Layer 9 of a small transformer language model trained on English Wikipedia (14 layers, counted from 0, width 64). Numbers have three digits each and are written without spaces.
In attention head 1, each number of a token's query is one row of weights dot the token's vector x plus its bias. The head spreads its attention over the tokens so far by the softmax of query dot key.

Query weights of the head. A number n stands for (n - 500) times 0.0015.
q0 (bias -0.391): 489529889398654445342273334552470274282510612656831411305619553162706524244678276300784600609529572493869474780344093469403803216811414211528388419541373179423486530319807726633477622260804472
q1 (bias -0.333): 498498931485563464514337331599537347582479564564600353480717620310491377374502377320564599582409539435742569799421246636401529356740444399648492512510338418369581561406613642492473640335616512
q2 (bias 0.372): 244532284599427543528755675437542721630518558318284614618292408711424497537481692535421601483518496444303525268463601568536198721199652660449479475473706706474449515444391455284301548533488597
q3 (bias -0.466): 462356635414412375513509412774548394819428643481697659392834486336417477247520489442362271582471440588577392551588402357404823495674539443628555331470473483529470497504798582575476591295514318
q4 (bias 0.072): 561537545665429533402426329595525588347536547509565519623515520439493472374305473521586483569491441431579389635449464472593500552579411399861312510586397372515431540519509704522609472384655562
q5 (bias -0.225): 422603321505530441429594578408526520590437372470370405402560657394599528547499555539498555488575481579588437348368378417530645553343575531580380546379634557413540437421597326399486489475442588
q6 (bias -0.140): 501635519499484417531566591318615538436556399463373626433489518488426441434633589463519591411495571507602596469477529585478422642394511570485474590536639565340606414561390485528487486473633699
q7 (bias -0.117): 568423377658531602649494512535449465595463402488550571331410435503508484517435526382403573469709347536526382398638666584744600491448390550460429498645612531285550464692465406529427517640454445
q8 (bias 0.400): 542452477572500511570560535478413496406667639564539455599499419534461485599558555531558550514448428393388682363548547612399491522480376483631539388281480465654566622536526662465565305625329344
q9 (bias -0.074): 385640359527359638580524495493552633406617472514431415568449578607603384609285564663506554452434445414469528605461641480432450656362719522407599427506550739420512559488382628457527560624475579
q10 (bias -0.137): 470395535613460487498493528592496581532511373465505499422411481563535561514289565564516599554449292605642531434592622513537453462428504616431381379444622552394519573519557443270372451539348578
q11 (bias -0.533): 489463683384402411462029342522629282447261636641524502421895880083733699493733248562662552538637655493630286537435149505458648288755465296380591508669534389448563384417681518620305643346676536
q12 (bias 0.074): 645412417414535571606420508544447447608550578343449575607472446333562440580528403377590442344513363605504479362804684384357583602467461471563630435578551432690492513595343520379659450718498438
q13 (bias 0.037): 690592573470533493493497310543462499596556480505487459461469445511320496644692357602447350641330548587347505519468627424334407573555470528373632563491501701544356460584536440597334341555465486
q14 (bias -0.145): 716453611507540590351553489524512485518495511594595476526417604582413438576480486743251508443526581385578519554467223494545476505509481497348402251445575429284503452379620373619483420625474351
q15 (bias 0.026): 391511589541479546549593503460445324518411376552615457616436596578407496526384466452369636443554410577474478570408438442358600591507564512581403567382418474445544549491485440440622625354517527
q16 (bias 0.270): 472565417632504449453647548359401612498555507409449505473377502611594545569501559621557549427463386444296571355550611492510464554386537545454480477504643428440593538665414279399439320556546553
q17 (bias 0.293): 620678357672601533580581673160315521283620474613469476414553490576521405632449415443555749434613142476545588525376464596606445613398313522557356603605513310656437530484322540579607427439595516
q18 (bias -0.427): 498282594338339392430388512687508420663373359571482645383532599517466626417475503490600229514507797694604474332507676395534581407475576599313534376438498606345603382619690473598428591493302410
q19 (bias 0.122): 673522481474603551733480403552393384334649601505597222668473463578608324491589486435449548746448551434481451609529490632510498251672330339630476551455424195655354590515599590530489547556544388
q20 (bias 0.391): 495494548588449590564513643352401479398663577530342490523398528515481354619439630346447679194632325325425538550527413691486292585463313716462527498473315358469482578417350646392598525552715573
q21 (bias -0.349): 361444726338452342366606435452452473564534476616622544443348605386666483375437342484401398507621583389545503665508367297506598561466632485481504438603515505307704440581463430569401628442670547
q22 (bias -0.480): 331608468345317594556365422476484408540316487534465656401655491168556612462593429363249495759723584622502360479543530349491666452592562570468581341559348614597491606537651535548501573374465550
q23 (bias -0.484): 396384765347414510503392489664590317553302589468678448432542534329355473468356529481484609582409572591659510565455604452536565292587645480414396336601621442294597606326576484621371522553446264
q24 (bias -0.172): 390490490523464447448463614435537702469419405462462540486491623545366462554405505485453566384670632383444494382506555599499479570467486678385501461538546614377473556504513371369484549515486546
q25 (bias -0.478): 421332541408513443395399592489426375480386586484567487437543521443689523477472502518542412363404683556634396676609497285461338421585555618455558404405512529370432416576474638336386770435680551
q26 (bias -0.399): 400444690253398416527246515522578375416456384600725615354577769265465750479343521402171512456829738549717573618368448444308523433533663516451447390541375419513647549381498482633391356328569614
q27 (bias 0.109): 519517695559487476426388415433475373505499472454715417420544594369572487387681447337557403527378502517587512506457451530566527273637437418512488425623457449553422522583648762482507598417637337
q28 (bias 0.008): 489589535516661622414497528460560467632528612552369424443437475491560704414307423426610365636314394491392571517425562543417562573533531439569437542420401451602438458586512618560262343527389578
q29 (bias 0.009): 584410485531451630381434465691401593655484578564396447553600377589426404476429530508594528563296416472479510499652628617369348403571426556437675461626580637504388568546639400411470515455283478
q30 (bias 0.128): 462585486451584595597471360552426428462496543473404384598756551476414307462617614696282576649404562443581616406766376643662586263664446455471559610518398454381601566462413583565591500460616278
q31 (bias 0.067): 386441384543327452345537495572597406553323473511493578516532479628466438514292572477325305577559710392402616547520497673379368456362585441559357515354416546692498519476602419348529597496398519

Each question shows a short text with each token's key, already scaled and adjusted for position as the last token sees it. A number n stands for (n - 500) times 0.0042.

Then comes the last token's vector x. A number n stands for (n - 500) times 0.0078.

0 "|": 480636454429621341265353629327226393557628446466407498360625600433419369266380418940472566524462
1 " \"": 601575466382583434344459636327300413528549460465448543389607611439426367388351447846481543490455
2 "80": 657471547426557429449409574310264399531529502488619621405574616463439389401428458790391468569466
3 "8": 477411578419475442460430569316295398524542444484682582433565615475448360391441452825425470568465
4 "\"": 399418563390551433379403622345271402512566467499574578434538628439442327329358451834502515565437
5 " |": 431423622379586384317373642366228387543613462478493573467507648395393341297370406838469564577488
x: 518567505549581467490580255504220469582511501437627437594478464591490497530436368414542443525397487486455485460571568510400507537446502514692433540548454519555505728532552549492466469462537556
Which token does the last token look at most? 0 "|"

0 ".": 474637426467623369303357608342242400526594414467352538373635560450443357289367422929457518508429
1 "\n\n": 574589494426584349272348636364279378512636427501432569369637594434422368271364416897491563517415
2 "The": 653430506404591387330333655370266407516616479444539630348566604420432336347373443915406499488464
3 " domestic": 542348561398565460401294622363248420461526543464706585393578614406428372430390442836384488549433
4 " market": 312330575390562456361331630401247443529543505507635526412574627453412356358396457878391441567410
5 " engine": 301340603389569432376342637388220427510566510497420480464540637443423337337381453890456455590384
x: 506458472569639536568402742399188502591538558428419405420485402606442560598468552482550606473532607485449612387515519493499488614581290439573481343443522561557484644567380442451447441520407475
Which token does the last token look at most? 4 " market"

0 " more": 479613460467560369352297602386279389457568438454351624370601578432453359338387457859401519497417
1 " a": 654487454432562367406339630404249418505567454494427628343551627454445359402381472807370513532424
2 "ero": 673400535447566464457355573371293394450531515468614594361548587439460349414390472740389475526438
3 "dy": 510360568420567431403363593363275407455553502467726579374547593448459340374397470835434455479445
4 "nam": 325357591422544453442359592394254402488509484447621511411550607443451347414417457844454469474449
5 "ic": 301356631423521458439347603402300400448533506472430404449501590441445354422413473845433481517408
x: 513527562624526446595530830476264414464480496589487334431496493572520570620553523442516581459475387451577522437503452471465579435552318476621416593370537480564474367463378509500584485543491410
Which token does the last token look at most, and with what share of its attention? 1 " a", with about 40%

0 " to": 468628448450595342302360620348229402529622414444366535363618615454449369298379435941459539515419
1 " pay": 709542507456622368335390600401266412502574483544436619392568577494420342356422434894390491531449
2 " for": 642521515420569356343383630354231405540576431450525608360582603454430366347389397889435559537377
3 " a": 516400550404573369389367652386245418520568447502666553344521618444446365382360453830365517526406
4 " monument": 298328619387551419373334634395228447495552546506629505423525647452418367355387481885417433584408
5 ",": 345384641352543383319342670400258413524550422480507504410560642403436343360361432906429505556424
x: 561539512517522473522480579595181558584512564441473488383462423396352525546579405546495601472545495446408471437570545480471585473555380580523519641422485553459405926414404485439580524503511469
Which token does the last token look at most, and with what share of its attention? 5 ",", with about 50%

0 " its": 469604396424584373351319641443224437477524438500345624372588595461445335385398436843370518530436
1 " present": 676503520446544396353373605417274419510579505534451697383569630481412398398435456903336476536477
2 " name": 604452519399563421332353637430245428477551518524585626357546632460426328389354467850428492574449
3 " in": 537436583414487358360427633381247419524560454444635591372564638449442373419386425850368554592391
4 " 1952": 386399585402461385414411637332251398536527477528576552440551653458406384418395457840394444593498
5 ".": 389392601392560388322369629340240390547593388510491498426582597397420315331341393879405469524458
x: 484580543528565459384604370501366477626582566482355525553493459484424491573566409559499513477387404697473579444489551389456633461441536594589437455541377547432533919391440591470586482507417410
Which token does the last token look at most? 5 "."

0 " bomb": 513603464478623410395363595448215434482513492508283596379587574481456383378404429837370499555391
1 "ers": 700554476441635394381344597376230429481540484457352651375571558482439364358398455850441482529379
2 " began": 644491535465559315330381621431212409532574374471559648385615604478441329346402457950414476515430
3 " their": 548379550404547388365352632421207420455532440487659575362552612460446330416404435820377513505444
4 " return": 326347594420594354345388621419242432481550466559605526437538623498396319331411441877391483534443
5 " flight": 281347609384573423381360619392207439476494505530413443443523629479410337376407448870401475570388
x: 536493476613577549533403760385177507571520582522465455486434380535451605583543571439510601509504590554337655402627557443486446535557367500588626455376470522460437506507461484481500370459524406
Which token does the last token look at most? 4 " return"

0 "\n": 480611452431598331282332641354262385533619437500399496357658603443424383279372421933475577517424
1 "|": 560596500403612343233365662329250392579618459474458540361599614403403361285378420909448566517485
2 " \"": 593548502359579411335455640325311404536569445462536587379597612426414373362352436864482558473446
3 "S": 454394554423530448406401607397325416537584468479662558425570600453442367420433442742396502524422
4 "um": 347406593427516441420378598415293395516573540455565486426532603453395364416406452696407495547434
5 "mer": 318360621409534431427371609342298401502574474463423429451513608441434368402421469829452456510429
x: 528484525609538476474544826475326469481602511491481459452441465532504534503489506519563568550507404546574515423343411597383526521452282565606253558567478524583562435557383425505570492508483397
Which token does the last token look at most, and with what share of its attention? 2 " \"", with about 70%

0 "|": 480636454429621341265353629327226393557628446466407498360625600433419369266380418940472566524462
1 " \"": 601575466382583434344459636327300413528549460465448543389607611439426367388351447846481543490455
2 "You": 580458551443549355373437590350378389549610464449575607435574624448412363336377462776421482459465
3 " Can": 476367572442553426400414584365356430517583455426690541429559617428442367373422447769407487470456
4 " Al": 370408593427510418445415595342317384514613488432562465443549628423445384433396456717409506510449
5 "ways": 283341608383556415416352621359304421489540473430449454452542610452419334357417468881494433521386
x: 460513532646572473497421828395363467482472631538591369472478393614429546514544562466472582477463516447509629454468423609354612557406352518638395461460552450568495565551493358442523432491476384
Which two tokens does the last token look at most, in order? 2 "You", 3 " Can"

0 "ers": 471646442439626396361327600347240414486550477467300571384584559475444359335396448867484508534396
1 " began": 617581496477575298318366622421214413535580363468413634373622602485443320339402458965430485509433
2 " their": 646438502408556374354341632414210420460536443495541630356564610463438321413401437817380525508455
3 " return": 492385568423610348333384621415241434485551471562700608411551616503394317326410441881394486530445
4 " flight": 309340582387588418375357618391207441477491512535632534414543621483407335374406448868402476572390
5 ",": 355392645351565374328372659361259413516545405475487510421562626402437348364367427872410514544433
x: 526573461517554478506534613557185559512561590461531632394519384419352495544517446513457597508470462449438460411539575488432599536511408606465501585427460481416426926432457452520559498468553526
Which token does the last token look at most? 5 ","

0 "-": 496594453433600372314371610338230382500587445472361519378603583450448378324394429887468578531425
1 "|": 605569541412602352289339622342240384536626517486463585369594652425403389296378449922460537543521
2 "\n": 592548550374560349284338647347269384546612454499532602373609626427397387289375421919464580502423
3 "|": 511505569380587372240382665328256388591613473474563607397547627385379351292368417896447554503479
4 " Bl": 382416593429543413443439613377295387502604473477539481469558626432450390429384430725403511517474
5 "a": 395415611397503463406404613387334409533581481457429445462517626443417348387412470759431492498472
x: 643637375610471552595504707370329646531449449447500513469409543646413513413552469438521527462500423464511482522522531621487433489494496496521105539476458560492513578553453466470476554588562422
Which token does the last token look at most? 3 "|"

0 " Label": 484648418448621380388330620328208396487548492492286586385618554507430367355405451847437477563387
1 ":": 585603462421610357315352635349220399520596431454393571340633590452437360301361418913475550556414
2 " Track": 680471517426630387373337592374239402502538483472606656379595573477412334357429456853406500544443
3 "master": 513396575388632393396377603319237415503542536490713623356531608473399372356402466845429469528388
4 "s": 336331588383562400378344621350296413503567503425655572423536597465403339328419484895476461533396
5 ",": 345387650359553362336351656361247403527558442455501532422542638391418373350385420868430538564417
x: 519554496561500454565513496521165550480554489533582558409542372427380553497497433482458603528481451398494486488532554538446516491542374537529513618437457509537445962483447425477534521435470587
Which token does the last token look at most, and with what share of its attention? 1 ":", with about 50%

0 ",": 457636429440607336294349634348231403517578431461366511347642599449437367305382424937452559553426
1 " into": 607563487441537312316337648352249423529628403449399620355648616463431353326377427946411524519372
2 " which": 616477511437572405284358664375261442559597434479545648402637590430421309322347422913422439534466
3 " fl": 460427600445564384376410636385221422490590472478646529448592618441449349444363430763400480557448
4 "ashi": 398401590405496457435366590384306401466578469450564489457539610437417354371393416780431534502492
5 "ng": 312331633414523397379354621369267425473565438463461442478530611430413339352425425908427521488423
x: 396608476561554410430534778440274493400556502566579441438470366468540530526583578469521659407440523490537669460564489439313556467573407454693468577392466481518478523536288535441471481517582441
Which two tokens does the last token look at most, in order? 2 " which", 1 " into"

0 "ed": 483628460451608363299348612352209412473578429467324570366612575458443348316399429957463537499430
1 " at": 601573480436545310338362636328222404551593423427388587348620621466421356353387424919404536561409
2 " the": 648435484401579411356358647379250419493542466470552617323553608436439349399380435885416526521463
3 " aff": 433422591476499396400501608383324348483623530518636484486521597458433406476393427732330527547522
4 "ord": 302343585404571411419386626354271418489573548523613510430504602474418381423394460825411446560397
5 "able": 290345625407529423394343620364264405441573495498441387447506603439436342386396449870378472555431
x: 449481494580625572505580805418158463392601546498456391503518486449519561535584493500429557442453499602499563427428456338545519466565337468597595578455517487545427511599348506431544477574530412
Which token does the last token look at most, and with what share of its attention? 2 " the", with about 50%

0 " Peak": 512593418426609413448337570413259393499511475514340590378572587478422361363418450810424499558458
1 " chart": 679531480417646391369325580413227409478530526522423646390564572468411351363418443851397531560460
2 " positions": 699482502386626393352332619349247439480527494473591687365584570478411336333408474915474477552375
3 " |": 555491578384605357301340639363222384536599434468603618363579617420420362289370418913462560554460
4 "  ": 338422587414517431384416600353278389523601496506551489434549613412443404372348441867397532508436
5 "|": 355378649371604375320357613365217390538577441477461505437530628405410360305406433890419543543464
x: 478534460589481520568605273486151551401557573630536476497538416527492576540455395442597548488393448417410575475478566515434532557481517502696486629394399507533542654543541499507515417495533530
Which token does the last token look at most? 3 " |"

0 ",": 457636429440607336294349634348231403517578431461366511347642599449437367305382424937452559553426
1 " the": 624518441407593386349343649388244428490562457460393657336582593444436350367378438913412521515439
2 " Ang": 603435539434554402444420587376313375482571515444593579367558606463421371449377462726391503543487
3 "lia": 465373564437506474473434562325346371494540514469678526402533575469447355441391459714419457525448
4 "'": 345361553405533432430390599359293423489566476531611494401488614459418346458396433782394488532456
5 "s": 323362625401536418396350617419269421472537430489488429396469626431425326389417437822407520513436
x: 612531551520522484452538705405142468429544368560525326469442482437439504512648499398435555426406507553470594487535468540579500441559425523541720686452502572442424541573426501505564555539600366
Which token does the last token look at most? 1 " the"

0 " bo": 546535474491590418442379596409242413468597553458294600377552578463453372427387451741365483565436
1 "tt": 681495504456599436463391582433270403443535505487430634383534587485452402419416445752413491527470
2 "om": 715435533431568451408361606373244420441537504466604661368559582476450366389416454843438498541385
3 " floor": 530371559425590418392342609375194428480531514499761606383545607468441362380402459841393465567376
4 ",": 419405610374573380330352645386233403515569436460635583379557634416435361326373419912458540545414
5 " where": 385378584404515395318360657393274404600628407445501507476593611402421318362364408865401462552483
x: 469505464586517471518509578583366629527501486401385556387464379559474488467582450571501579561443539580516468423482522404462617619502657457565526558494423563506516886437133529359405480505389374
Which two tokens does the last token look at most, in order? 5 " where", 4 ","

0 " Ford": 498638448462593414449365590337272411487520450466309576385594575490436355359426445861488469502423
1 " Ten": 657510484459581416453419566363320388489536489462447606389555591485425353423431452766457500527482
2 " was": 609475538426584294362334612436257417534633372461541618363599574448434318299354445879419508535395
3 " f": 448423577448523434430395597439313425481572439523632526418569604431448396418387441766378497573487
4 "itt": 336365613422598372371356603422276412436558482530569461479529612427425387395395430819358513508491
5 "ed": 360366625417545334344395613411284410478568436467444441513549618412410341334395456934428513512443
x: 467511621531531402436572797451304505502512623546482340459418364377570507626627527586541561455459362290436674478551593463373500504515377499594502503485518472485464519495459557309533493546606620
Which token does the last token look at most? 2 " was"

0 "'": 502602419416611429370363609373258430480547486533294601401561565482432359381393423810426515549431
1 "s": 632550447401597408352347620396249424474526451473367654337570596455433365351410434897437534507418
2 " Ship": 697442487453627418390385586399269418539502472488621629363580577490434339387415444806394452541399
3 " Ya": 485402556418595417436386589395306410541562467468656552391531602462427358397426450744429497486455
4 "rd": 346339582416561428476387586362285399474530499468613500421541598481438367435419451772402470523420
5 ",": 351381640350550382356369657377275401524559435458523537420540643410432368344368429891464512570404
x: 491554523571518490529411579593209516585554585482568536388562367420358503562576392448504566484496490411434503421603522583422530449536345550509488605477477530480415919470497457479545505421513516
Which token does the last token look at most, and with what share of its attention? 1 "s", with about 40%

0 "s": 463623432441623371315338615370234397491588449460333549368604567470458347301377446892481530535398
1 ",": 580598473419601347297356641366247394521579437455385573339620612438440369315371424919449552558426
2 " including": 622533536403581318311367627377218404540612425452514631360588611452418334308384421937455542526396
3 " North": 514377547414518384413403617344271397489568486441662568384618623460420368404408470798378447540450
4 " America": 353335592381523414407344637321289408523548483475649526385567617472403358375400472854410417511432
5 ",": 359374644344540357325378659354279395531564417450518534428569640401422365339376430910447513559425
x: 472580503577466450552459534536210596558547552509561561415556370431365525539541379489480566494415451413447467402587503547401562480501400594501489601445526529528447967464458450504523511463533545
Which token does the last token look at most? 5 ","

0 "erv": 520590473431562445468301594376294394501524492500303601385540577435445414436442465763389478591478
1 "oir": 708523500408588423435325595351242418475534520492375650354537584465443362390417465805398464589417
2 ",": 653545522395590350312344646367257395527590431452500623337609619431434365311370427935460539559417
3 " which": 531404542405551416307357657379255443549599424476628616420606604428428301340360414896437452559458
4 " part": 322320613406528405354373620390289433476599529489580477446549643445418377402402472869382477612443
5 "ial": 300333643390528405357344610355245410446550481488449397462505638423409355366407457916398498541409
x: 496426442691480520493517780421197474393602458634457368513470444423541545566530475443597538459462515539446618503521501321451556467516290539604606597430537534532448548585299487437522496561593402
Which token does the last token look at most? 3 " which"

0 " the": 475617387428595393365336635386233434484538454462316626356595591461443359373391445906427514521433
1 " Upper": 653513482457546415416386594356267401470530480453415648346582628443445359398398462839433460558436
2 " North": 654425507443511402436391610366270406482564490459587626375615624471426365415410470781382437553435
3 " Street": 531359550418534434447349597382264411499546493485718608363537621480426364361421471837424437558416
4 " School": 335336583405543398431339606369258416509550496507632537381509624479399357387414477826440441595396
5 " at": 357383598400426334432370625372251394564598475427488476474529620444389361410393432869358477621401
x: 369497526562349510425615663532383623582470500501488468729560446450532491494609605407557598481649417525431507450566569570508443426403388499561627495515458641541319779439449463393402471385369442
Which token does the last token look at most? 5 " at"

0 " Bl": 521540513486578412470420601408313380486600467488401581398578596466470391427395426705410510548465
1 "a": 639523491436551449425389600392328417518576484446432623361581611461442358380413481784429470521448
2 "que": 668415537436555413441406582392328423501562500513627588368517596473431370409403463764385460546445
3 " later": 546379585405519355353389633376267405492620460452631615406592626445436369338358479945419459569416
4 " transition": 321355603410604389378317622434227428455537501517635496447534601456421323389394444861371493586445
5 "ed": 362365619405551356326379634406262401487558423461467460496548605429409326362416437948444535512449
x: 480551622515526330509595763463213575540462621483512350484461354420556549598583461544511561485443423464455641400535506444334545478507395554637578590492528458475526537430415516332509477532598593
Which token does the last token look at most? 3 " later"

0 " |": 475622439446634338285353627342227394529606434463383501350632587446430368273376419929460569548461
1 " —": 650545537449550368382369599297275423502619412462462634402614630446414366318391435902426502523458
2 " |": 617541532399640366326354618349220403532571446476551602344585600422415365307397421867445555550473
3 " —": 469396582415523379390380597293272422500612426465663600444593635438408364321385434899425496530456
4 " |": 399421617376617379340358619353224404530564448476587579389545623408407365316397422861444551551466
5 " —": 363363597389495387397389599293270421500610430465401449502559636427401362324382433897427496532455
x: 392559422579480433333585711609330475532664572377359468559375478571424405590446583482471599539459371469361656530593566470441511531321505578562435567617578488443414588470313564481498452570487621
Which token does the last token look at most? 4 " |"

0 "|": 480636454429621341265353629327226393557628446466407498360625600433419369266380418940472566524462
1 " \"": 601575466382583434344459636327300413528549460465448543389607611439426367388351447846481543490455
2 "S": 609440525438544451408394604407321418539577476481628602415571596457448369427430447733391505532424
3 "um": 472416566436531441417375595425299393520570537453659534405537599455402366417409453698401503551429
4 "mer": 341347599412546428426368609351296402502578477462610520418526603449436367402418470828453462519423
5 "time": 274332612396514413425324601322292405492547487466446435451479615448401356371441468839449466547407
x: 468466493672513475445504789403273512387663455558470435452435437501465569518617538322443524554495533569531586465491448600432578462372335458706529556570484492556432513484496423458521467569493408
Which token does the last token look at most, and with what share of its attention? 1 " \"", with about 40%

0 "d": 497615444454600396341369587360250403476579442454313568373591569472457353332406451873463529503428
1 " to": 593582492433578349321373622348238403524611407439396602363600610445452367317382429920452537510401
2 " the": 663431486404585409353353643380244414479544460468550635323557600445441356381384440901425524512453
3 " l": 428440582473462493459483611389369411522548478473638483442551631423464419491398450699399474601451
4 "ugg": 325397603454598413424403586388259389463531539510579488468522633421439392448387442796383525519468
5 "age": 274329633398583442386369604404262448473525516505414426430485607478399342347419445875434481559381
x: 502469516537528546492483770376125492461560595563524374427407525448449570596606499377521665476518496574477537450468575617427420506582452504641543445337578429485468545571476569460506382510549401
Which two tokens does the last token look at most, in order? 2 " the", 1 " to"

0 " children": 520592433448636385370352610375234444505504515503283604405597558497421318386382450809437442529375
1 " were": 598529501438593305370319598452259409520610400460434648359588543456434324338369447864402501503418
2 " serious": 687407547440581362341335600400254412423537489502579658363598595439424368355390430890339521512418
3 "ly": 523387597398569381338363618364280407487586439467639599410568595397447387320362473921415495502405
4 " injured": 371331605415569319340345620401205421471555444474617540417596619436425331344383449930420481494411
5 ",": 345378649345573362309341665366228412509564410483492509414564625397426343337361429908432515510410
x: 508592472504540485516532538540179536451523572426488511355521407395370533558526515528503653501446496441375466460594560475472623491502394630553486592418461492418472916474408457481619543478493559
Which token does the last token look at most? 5 ","

0 " |": 475622439446634338285353627342227394529606434463383501350632587446430368273376419929460569548461
1 " Tor": 702492473465619379428401584385313401498552498465443612375571564490428355427407457758413485529456
2 "ch": 635481539439553418401387597368289392527543480457595627388580585477408344372410466818445474534405
3 " |": 547487588391585361318358626352247389522604430462618618366589626419420370288377426909456548570469
4 "\n": 433434615351539354302350646365265382534616437501573585422572625421394373289368413922474580519413
5 "|": 439421629366559374248378674340252385579614463488481556465510642380369353290366417896448566529481
x: 464610499547601443547512326339231567569510470447602442538453435472387482573532365476616479519433552509404386488526585496445485513411479555620558585466372565518502707725510499561471427551494630
Which token does the last token look at most, and with what share of its attention? 4 "\n", with about 60%

0 " London": 483632417446566410419348608367246422502544487474308598369601610488431395379411474824426435549410
1 " School": 685561454420587384412329588366246413509546493508393652364556605496409367379424479821439453590402
2 " Board": 690459506402593369393332611370231421494578506509597669366574602494423379386412474837403440578379
3 ",": 570453570380567363349347638373253408512543449459652617355589630417446379367388431884428516579404
4 " who": 428367579399522365326393634366263436547611420450588562442596627416419306318351434869450430539470
5 " renamed": 380364619396503287347399641374248401538611436478473475445537641439399329368382447937410491553459
x: 408422464543507504333596767521304608538519592366452438659564410448575563498645399569474619469387586521450481350528585570405463510379388534533479576455471627575471625596472444326554397474533544
Which token does the last token look at most, and with what share of its attention? 5 " renamed", with about 50%

0 " use": 519610445472619387324376616384209422483586439511289593371603547493458353331404441904406506511404
1 "fully": 624555517432570387351402619362274418501587437464416639359585603437460400315377471913431500498414
2 " increased": 659451535449576352337336622401212406471566396482571659390603588460451327355392448937418499519432
3 " l": 418444587469477496424467616389313417522542473488646496450557628425475415492406456713385482595447
4 "ugg": 312387600454594413422396578398251385451518524514580477458529623439437392454407449785373522512470
5 "age": 276334635404595417355340593410229424458511490506408415440492594468408336346445441892416505523402
x: 534484508477497466487523740362105500446546611658468421460483422497516654586542510365490647528438446619468556433521574564428497517465441485643533525358561380516565555551464502451538403541531429
Which token does the last token look at most, and with what share of its attention? 2 " increased", with about 80%